Layer 11 of a small transformer language model trained on English Wikipedia (15 layers, counted from 0, width 128). Numbers have three digits each and are written without spaces.
A neuron's activation on a vector x is SiLU(gate . x) times (in . x), where the dot is the dot product.

Input weights of the MLP neurons that the questions are about. A number n stands for (n - 500) times 0.0022.
n7 gate: 634565527409463446484367628585384564462538624518322566436504604467696401377474500743506336552546474508592484507459629423624466393262370590536329626625507553405308460481354745260558696547469532303557298428500624518356486513504518330474453476448663469558313388684670578497354610462581510401530524427582330592472394514550610433297503362420503451439458488460545429468554457630405617420789
n46 gate: 494593469515740594505622555433494361415724545257468768340504420587721550595472389485547544489443661421654522596547582320458446700503360410553458749485465459486662546411494498520454634604497573572394688534638549425455567678500630455631482506429606581468649340496527772463466538524442627555424346356503437536429380617448527591499483492582558652401694584599495373400486466467494449517498
n75 gate: 597525619411518613549582539371504323532444503392475491462554454522468670351630651264446364570406332534308474473731557397475579517460633607417321506377511510319486541279557314512697526528434200425628411400419575310437333638654394450618377495575549353485400257378350459349469416463405678356475559381354453415325337421562459466384420436481572548368627374403646586560552595416606536692381
n93 gate: 520563548410212401763393629423520576668594296556280561358394583375583407676492439535703292432378280448591503631678595424399415625370463754588580631369290416349484505170700544516604551596563449392560600415406278483549650380403325562412411429631470594560490703536546413440423530353470437490685485597595424627603576586525459470463528460381476425319447362557435422390476576589434390266535
n118 gate: 264591538639587581601283335533567587432580551551551584575623602452560370377385658538433497515430576550441396698548407598630412512317412499462351499413489538510417493501683463552359532364285545653476491327442569571550440434540577518439480491555635385462397527287442488428646547525640458615445409552396498606416519471474666375466533409490351571552377543531606423437394589528543524424500
n161 gate: 347495623382559621365559718352494417547536566552501410456400558793517433494509687335095501640608338415422584602485449480726665459514712514609678654629235430475745660643442609622539551523535492541338239638671592575516502611452453505734294345439717437250517563426597471393593471642468508421453364307816580818542540466520459549563529422469517421331534460507552688409299651523337571500483
n164 gate: 638646503362441651478659315405309577676494616410559344629381537678370660396696494612450262574310547371506543448438663353458398662436431490529439349562424460437474341559583569501512500445443558554404465507512581443463274516400514631673443325537322380436420523283625568589431557505579564566522521441685409182282435651552401444513592579468429352315463557282475623708379449678300498600626
n179 gate: 664505724422571490408405509542529593437367482516573481586387488560396494298528647496550565675359536761321522560533519352710585555448534503846603441313331724522438530555588654365449474362599448597495472445453497601335612571429504436560474631549460655336445479537586414633479369565450425575319613362540671623429584502362437487697417599579452721468496552600448424343725377603496623422660
n209 gate: 501515544752489608603397577385456538485435541516413403511413532401580549472559397619628363647500439647585462572527613583654382639282491518525483417334433225496476575368355591412567476502552456502389405496470499376585554481418622641565549449407473451606635500476430494593540293450469690798395544417395638442486488529620428577656253619634389348610552584387558520520479508513482631556624
n229 gate: 329567469551290571495724546512475435468795740537558435390569551452322345416694460606393338631449447339652525535554837326422480518638390504460543594429427315575476346568548346571331460344524397383537699329413467458530386636495502396505463465519410314361596255754357454505529493393536388484542582631460426482250464492339413560496802611486506682441573696527462382509405844307253509516405
n256 gate: 337517519638387396625411491354513481450708540476377551516449584433377526486671555593481490523410328464678673359389389347511382638491417513452534658399509526545315592436511370490440466520357496417564478466446482635714609457504414558615492598480618468578408387422478347621460557374211587336528361436403302731493525508554396559438566567477584624322555273466371556347470466380354472599583
n261 gate: 370452547552561395727625518429300429637551468556598535492686453469266474318519394325450563546514534533519614501603497541575521369583401396536564540332330314533512512462402548646350541380571321576581602554483369623592421411555589498513589475429471397411489404271448495627567613643754591505590354394467572432518357773667407471524491650387408551458334577647494654340416814474287666493506
n7 in: 636511670595486382520301542488404624369560477400504434488521559464426534449510551416710424397443447500763477544509324441477391599483536625483661480500399361560483662445528538604617485402701705539592592663562615405428657479555408314607500627511654384420695545423418364583488818482517621458329656765489489423566723625377581433381530499633453497555455526516512471430499581505277471653534
n46 in: 479626530504738411341448585563645521575294686401676588600469595638575355658299577377411551546644593412639658553588555492498486365599401631551379575647538479567507517580579528513587577397572572665477553428515639416436461640595628475472547417381630511533310441456548551561515547546295483478514403672655161524380369443514561540723451482430574498367395496727430577374503504465522470477404
n75 in: 892478714517457629492389524483517516480734725516645390577341369565517678594499294638476336464626627473495547503411572403469430681571380299503549434617503661515444427450551456348802411313401449509134571485434511424548465545351437632591367432365420380408708446480484596356428644542510319441449571444320475432443581483531322686545559354634462563590482644424629473318446557518433600533499
n93 in: 641713495427306775489472379414553440380403337415285606527483405597571721290401594362466579548569440597550471492237394481477499445446396615483449376491579474611522674540580654393318455644497408581154432553522434694412547681590575295529671449473348539775469468509257481511601393668409602567450316591376520511433357344387611453671459694681434638402475613393431662380571491407374533456461
n118 in: 512373586622505394509676396298599464462662456485376548589560589485576639499662578709297234567394665500693428447506611491500475434599542320345473377365437638405500430462608435417389511430462465505603567441605616466535514482480514483168500593652539524590470461595482573521445515523393603503651575552466381661567602525432330532450544603492507547484486389530565649703622527484443527637797
n161 in: 495345577437575494662434474527702404404430568465563570506352590354327507512402498487296789377614522565749392505522329711657329439665413536549449374657322454539445530516331428516591621590581759529597458526461452370536486684761579566510698503692314668293417630490506454568513399691654429507595493469495457391381350537440727320505602618444410407334409487456449460618514593449502589471700
n164 in: 408362568607615559535455421286450491405520573475386591429563340555541620291338577500651431547467558547485451305672499580530571412461554638447471528635641494385403384464453520596566377623558645385595349466539681491468307307584516442517718807496606493676547376662668452302421596348470401457745594713347398495734395392527437542478450625653530636543427638440492493656690541565562644017642
n179 in: 450257338628434424508541533675530509554497436697423541377335362455518491552473686520351476598629633248568298380449569698423336698428454590505458510602412453571551163556604370532606425414406582448508614476356672538513630545553319459491594604547662490420484565433375770471370416362688347462493451690558406578543416408472643384466523551425562495535520429342812660632381602502421649460661
n209 in: 553384516518318453479597551548509377703379335491397438553267523576611517620444593454413702586683450486570476599710545467314504475417589506338527577356648684527608568338573575537486385479481545567416577436624446598409558528546597446528376554558551709535493627638503384411470455371560559434587405428416384638334491396467623405380591716505490433556313490464582447446394555490569664415520
n229 in: 462381563580664525386478626551674521699434403585681546555517638370347490662558676583707599455448413497323559496551590653446622603546642507376655588475489459541660227370360422397611415390266531358502687499597262567310579577448551691661544630407575564539486484327704480420741464445449303618603568295597643631563416442292421690343468452334243543403532259631372606614490661449409340511471
n256 in: 370515429410546596453485246374357232497536389423431324480456411342323543622809469466657565482495462417350775678489580442519421621528520282502606188613344414318416488369525503577352593568435563458546451454445611488651593416515654554725508565575622435434451522435692597521474633522366429537438464487402431672515581371360191418680548535686461325662466525499505503498508460550465478496521
n261 in: 584736392590399564440538277327504460846523444451502390733419453582122555541567519593504477488564490444553295302462579562599552472532345636478634458444503487546297428488377685689452327428496471421473602472546519554686542557612438765638440559652369448719710532378521527526352591451629523534412366520579322593433604363374395520549405574429569410500501519431704427475511606506527604439399

Each question shows a token from some text and the vector x that enters the MLP there. A number n stands for (n - 500) times 0.0054.

" List": 676285616494695452711627423382556398526551456584423664589495407568590435615561337427433498292493424750487416549413425625329477426483407444470478402659589660415622488644565482561458384522380487584465642416616632514611486377526507648599687584520559540455483671508474538629484487559442496544545532562502359539532572257544472551525571457569553391594367527636497483559550287355535442528496
Which neuron fires most, and how strongly? n7, at about 0.19

" b": 561533551620496526526539581445435398564540518485543555646415434754414402501407478420507569389481594601530488455429399755263531511478343566541349604512474576480501480574474605393601492483567491586549521535389669348686531454412462473562555700616506407588512513429503381583412434422410608597459661584682541484548363694350677527402456496531543493741569565522644556535574217570535354472473
Which neuron fires most, and how strongly? n256, at about 0.62

",": 640385500473440510396543570481531649375480479502486430437512375491446541403513482382396589392706400640562571516555596566067517487497499549454547525473419434537644429522444544437452443550610481483537465493529537523417630508459528523459605502561590510519541523582476647570453466520401472556515409416525499590712529520477562560514628443565409455622550458530421557421383437473356525465554
Which neuron fires most, and how strongly? n93, at about 0.38

"95": 473457476412589502488489528377433575476417562497435538570735468446465488582388423564604564426461593507569486299390575590176473520483503483582514384615625483603461500505611513462556553567612553437379377530529548575391410427496506615561583516519616389458506685573475606381452361527509581335472643376533547623577557313369397532476686379427414506431596323512372526513412300385557321413390
Which neuron lights up most? n209

"er": 542405455505484549401433527396376603539362557417602437536354339506418483518490358507481498401641581681489382468403416622263421561496441454458407248551538501388522278275454644450534453526421406402489378604338608364485656613432509514606504523659433511471493545492473507526533304543606452552526541452570505568678456362432332473541656550600597357412463542538348481390542285510555423515440
Which neuron fires most, and how strongly? n7, at about 0.4

" f": 483466540601451454554554417425401504516554666686530509657495427575491484613324667528457524639645494700491531515507653629292469544402434689473457416385547641480540446390495540396495502500490417602482460461548499471459435626307381411472537586732469354551398498608494430507735542404395425331591519538520627414615393480309740666437487414473500429692535446441548591475439399470412390574404
Which two neurons fire most, strongest first? n256, n161

"19": 618528497509647518577595708327369326545490402433565474413534429596433635374455377430473526476614429652576487333479522668252595466467483390516490524476500429684562587576502532517380465679482462524592183532503465535486601479391424483610470482514634546260643543548358473401488595642403575510530591566510368464475406487331504585518818510440483427481368405408471458510547439578503404561505
Which neuron fires most, and how strongly? n161, at about 1.8

"m": 579296477580325510617591649544552371545334668685474344502400259583580545641482477378455544484621680625511654633498484585447480471612509520525493308533536409386668479454539469478417501477592553309523331575513564496370549655375618302470576498642499565344474628747264523509566395515516569443557410410656499468701505459287629422405536438520557438482541511685477537309581430516590396375553
Which neuron fires most, and how strongly? n161, at about 4.1

"ific": 444492339517452507496481566458530593390300707514510300503319628648341600529614332450378495487570536677434532258334521439347434406543351487399436300543393566363599440425540530461562538522590430386605376453589529517342510509438438498596507463563429446405444431542411698420600410471481482351505430455641456732615449331527557512395624597558432450536533433597148396368541533461626480395598
Which neuron lights up most? n161

" are": 514545526520511450497476468498533584436556432517596530499426332496475434569523479564621471351647590582425518435547468593092494381440449479518575412363386451511401395594462526407433529404569461516484473628560518588524587540567464564573589605623416426517393441408455504564447497579491475695535530583509354452689532521276555547514542362629476496751410497476459547541486405530537483465489
Which neuron fires most, and how strongly? n209, at about 0.17

"/": 609490556543613532623490594366465393400445520475676593847494628412449532360389433520414535384621698460416402451403460673230442520454482435353493570397520551420588556570522526435590569447523512375530377498581497424519491328552427524532577561481477362549520508652503463431406543482359603465472559567641532479407659474503591500417741615291529512468366361607603514507444452363580484651547
Which two neurons fire most, strongest first? n93, n75

" a": 424567370557407539458496547415430576457381679525347468503404410567434586410446558520541590490599412737636543517596595579137417392565362518423661566569377617477442417528471470628532402468566523406512512451557411660501525391361496496437643616559514468478406465515367337379586543430398565499427546536564463477551536568401469564510683415563456456583443460510394443577406499548531514403545
Which neuron lights up most? n229

" l": 356562457430444447521534486607443512547604501530463343506538383598461514490480424549503536365643368505576484565338427666341660445607445547296470593491542543302520546427590675529533543484457398430569413467615498389631515465540699429595681732674525427467304602628457330534510383560405590418518467570624706405586541584294622645429354330432377484654260449479412488464454275494456414510570
Which neuron lights up most? n75

" of": 554362377513582662380559622519426576403442541502402539448402480516448468430563412519508590432608469571489437476446478584075499461557441556507561453480432508464528306481459574422490442489535511548506484475493562455488625584349530493448538481671478448463473422529525583339502634505490429502503407410528342524620550491438671535528546412559383517520567485543375548596510400379526476424637
Which neuron lights up most? n261

"ance": 451534396404429537611512532404508578485458495596552467610400424452365437577488318482583613353523518722537508298540516479163627499514580356396643319596449488466554377548659605498364567530468470376494237523596544578435427489409554503487636497537477479442445550377639679513504499525522448557497551412618491467717541409466510441617617533500602454454347541510496473548549440472473435529419
Which neuron lights up most? n164

" has": 599511443526543381651385569494521533322641460584453532465450401495455343535538417686723448338711546724525538426583554550266423421418473534525451376461419569416351476699511471399491533644546558572314490457592526653593507455548291450518689716600602418489472598484416685459435577761482420634530600529584389383603522436436438458507537391582560656722539506501543529501460424556349551486455
Which neuron lights up most? n7

"iet": 482427599437612476616573549560624484591496483390519572593489534557418660338445441323597418598591619600600403670368392652426608520383550294549545363663507563510477392553614459422506428429545508433517402485483548360555493527638460494613622446684327447270559546568454430526603362570719457364528497498496364486537407424665451640561636499432515355710135453606547520640418338413646506449315
Which neuron fires most, and how strongly? n229, at about 0.39

"a": 514310521602413534582517568482542391484477666587439583850438427539553473541582489489546582360549389682546484532530560599183425583460481499489585393444535522725471584468509450396366566494461533553390416430642489526604475473506434484545541541566472503539436563546365489659506401466499435574502509426467434605648537460421483422538554529614507485558624518484380465545402296437466397553418
Which neuron fires most, and how strongly? n209, at about 1.9

"rit": 537392589434569561553561510366451252524336568504608523472506381506474457328566413403498491532472660613473654396359439646428441382342507414434544276508462591476441366306702375461467415476476559514345627300404463302513717610449485553456298352605396475378399402702454547555704426495469329336443349555622555586560567503389484629472515460479375455377378478725641571483458639423490372423582
Which two neurons fire most, strongest first? n229, n75

" J": 610484469592557453510578590519462433428646445460379490725518303615469493362483526510573572487606398663520442403581533676377444584477360422488501405532537500726433490461424516459533348638429610642505417432672547488555564386266534415519492601602498331580566659536448572666616429550511580373531496560520541691584506363302548490381421439500447602652367520387377482652461169555653558451604
Which neuron lights up most? n209

"i": 431401552526425575553515485512581503429461529514381581759420400549564538595553455370607414456582434655600504535518503596233527647504502433467601340492571504686513622421515559416434608548468503469409494578522606511507541411596408501706561581655471573486482556502318512561487401460484534452464599399415433630765487485535509410488575470640510468636467418441367548575423214417520473580358
The three highest activations, in order: n256, n209, n46

" r": 614567399466582429611566438604382543541417478572521407684447597441530493491468375505563570446463450579496534521448335738408605424336381381335444595672759608251455376477362558490618481488433425405503500674681659507640492547396586480539583716506612345493358584663282467519498533415434489510419564635484414611630313463404634495542482383386425441598504472474527418465584360598445306631552
Which neuron lights up most? n7

"94": 464431425391548538514520525355431530449361518444433606581709436410443523526399430531620589446488542509543525271415525573174516530475511476567534377566558470570498489470611537496545579526611565426318377518481547525407389379518530567508539534512584384487507680606478597409458416517498567332450631399508568567616553322374412500481674319445456479490610301463359528541339301379571308436362
Which two neurons fire most, strongest first? n161, n209

"D": 401533505482514479546598525543500443545633346434535557706505449406300625381534355505495590497536479492555498423523638649254575480478424437417367581467529510438576545502407628460553489597535538549588479376581468543576386511308515511517670709657493321505740569383244442458663595544434487457382616556558632562652456425320491456400684345624495498446431514429500512573512406589592437512565
The three highest activations, in order: n46, n229, n261

"acing": 314429495470431466568440629331516542610445566507390532484222552468418526399558407443544477388476608738594379394393433537262601541338522489406471359584494628362498459518525434438444436447511414447476159529536552559541569521409491392453566460634413406420455576408516543552634503546567618533474694450608392653594513336518444587608569647433495494676428481513524496735480352553513458647396
Which neuron lights up most? n46

"id": 566428476442314485624483780379464502443440559633665446554625496469344487522615447394404458585578629605344568539461496423400576527431349413325453457594527560325489656551370490518502527608592236593519405592471497319521713563475448565511746440668411510456547675464495469502455411334630802495606555564527524404566346432429569537465630664703478516584284524397449451656351459377571476479457
Which neuron fires most, and how strongly? n209, at about 1.2

"an": 423382403592372500596464450633420356487539607690500486398382443355473583397635373405579457560532617523614648484275493786368465603471435347589731433459457507547476518474545609526398490618422300495537401449482537421445512619597344473735515567775456591372532534515530487460445436468649617600506615567432537528633357472336381530671498517582464506710403478582500587471572436566717366533410
Which neuron lights up most? n179

"ic": 386446294521570507492493409531489502407420716523387586665340550531392674362633391441498459485587462631609432393315529585297534400587454508451521375552459494484392472304576484374523620549465312448638519592421588474342577533445344453477557552662358519454427551450492656374579437496410580406490565368487516565743377471449444550582443565478262482578636407552321598556420438522703518416431
Which neuron lights up most? n7

"10": 519595489629475318624556472542471521579591798434597560442646437612517606434237451646423636296467461611379443420458403671273598500411517373383386396353479469536508570462489531434335459570558537477389316508529571413426563419507551533514555587580433536426444560588287477350428573499512537553627501516578548535482527549373473693431620538435460422578440416507474444607575300575646443534603
Which neuron lights up most? n256

"inn": 511449568515559527591570542463553481643560376557478446528435396413580559614485344330762534537592388621506525610404386636276520462396385304446705398485539470310535550369437491544314492633511302489512356481597660471699413513514343487539595634710397537289440499660476337446607445369629500515500591533531529436599526349367550565478585455505570494539367454520415488502415449422582388620279
The three highest activations, in order: n46, n179, n118

"her": 679348359382562513643570541380523517433500626430561302522487402547451512457494430537639558368623547698351534629527588504259566545427505441432635362618322572275709492533414571544331487473585454424390387452545612466497550555426599552462589567422649435379390535533439515621549490407504484515470491579525521377699622460393563534430772545507748442504473490351512525480433406452519550618415
Which two neurons fire most, strongest first? n261, n46

"ural": 707298362574478539554453536384428549465349662533453429523424499608383546467562381507348452386595511667587405377327523575192535507476402522450501341544451529492522297456582506390609445425527447463528491509463527621457469614465623525500548594628541468448430511391542614582659532505588574481433570463526491601725556527479683584613548541605532646563565457520352540416482580412499507429480
Which neuron lights up most? n179

"uring": 396573562376559526683541578379421575615591430540390577483514494379446601224450400431793435576524436692602368408438431521273460411457388623339570363533532537492429355645535497499458555516524448555486422584520432484559513412544641526519388507643451403375505633447452439363416728555448551533481416414300405421623347372559551667524589467448607498741456490605464557507664409574561438542503
Which two neurons fire most, strongest first? n261, n93

"eek": 482485481460351486658576465442513406517439471492491611537499443409498543571406290502662549572482595638625399553297496586271384647306486423352678374457656484296634561606477413458427443600570412468455477376492572374549513557365363539502589524558571559335456638483442349559591504538584516410390749569433588535696468344453491664628489452468674473716398408585544501589534531533423413693438
Which neuron lights up most? n46

"ake": 589412563424464552644573559420478503482565538472580329545454190390466556553450502694792479422520608652505454551370505579303467422589531489475604437476602459524307388617450520414461300461576594486541402496586645422335502454353671497515554445595464370435283565642569675370494408574553601438430426382635544432521462327296411610622639459361318535579329509537593425514402414457368430617418
Which neuron lights up most? n229

"ice": 335328433314473455465372493478452408565413698530414579673541416601463563468534423596400521343693378725618386394492404406327567468379394399572541468582574489669547507677642568413329506590378494435477321452544600477525438379467421473468624397566420462410651465464546616635658602481542462454404586523530425634684534257444412467564593529536487570587540548631571553398548446578544489517449
The three highest activations, in order: n229, n209, n256

" (": 503432616592605506618524449505492479475598356425317449728495540625509406514548448445459479601584399606649511406501654724196447566478469397452500542364518445623572369477544509516441506460462491503319512484476534577463650411368420481613550643684459514454592585543259474391386495691359437588504551475409412541650468542439555457525594552629490513535400521498363484543542333465416403474461
Which two neurons fire most, strongest first? n93, n209

"y": 394590647573413582503547606450468387551528660468222485467497434721438687323390513556497519657633518582493494578412561757252472461579564497478504473622399494651335305459472646428395393394619587521661394469510512527345561570412466515525438629402405433334428544642404469496659433450479643489312508412614463561539511466512525542531579458472366590569445517558404613568464482671609496443621
Which two neurons fire most, strongest first? n179, n164

"e": 570218441496549541538529503515610332541438585606394464541465368500437344492503463513497583430537410635621337445439458371359515504458344416446532408571387634607429530592505594511407436559359538458488305445697585361591556460617485516617554488565435542578570570376463474623475485638591505327518512584396384533725540361478411371440414418514674544538545519669670633395608242658556457563548
Which neuron lights up most? n256

"32": 535433560364665355589477550466427496592533474493442551642657476451494550498286422506545572395513498579520498245414371646191431464551511499460546372358577432529565525466624532414654565629460480383543365536519537573419478445547529596595502575479521286428463615579502593312439427582472514392327651487426540570453462349417390607408608438455623438396599404470445395594421390452524327541350
Which neuron fires most, and how strongly? n75, at about 0.48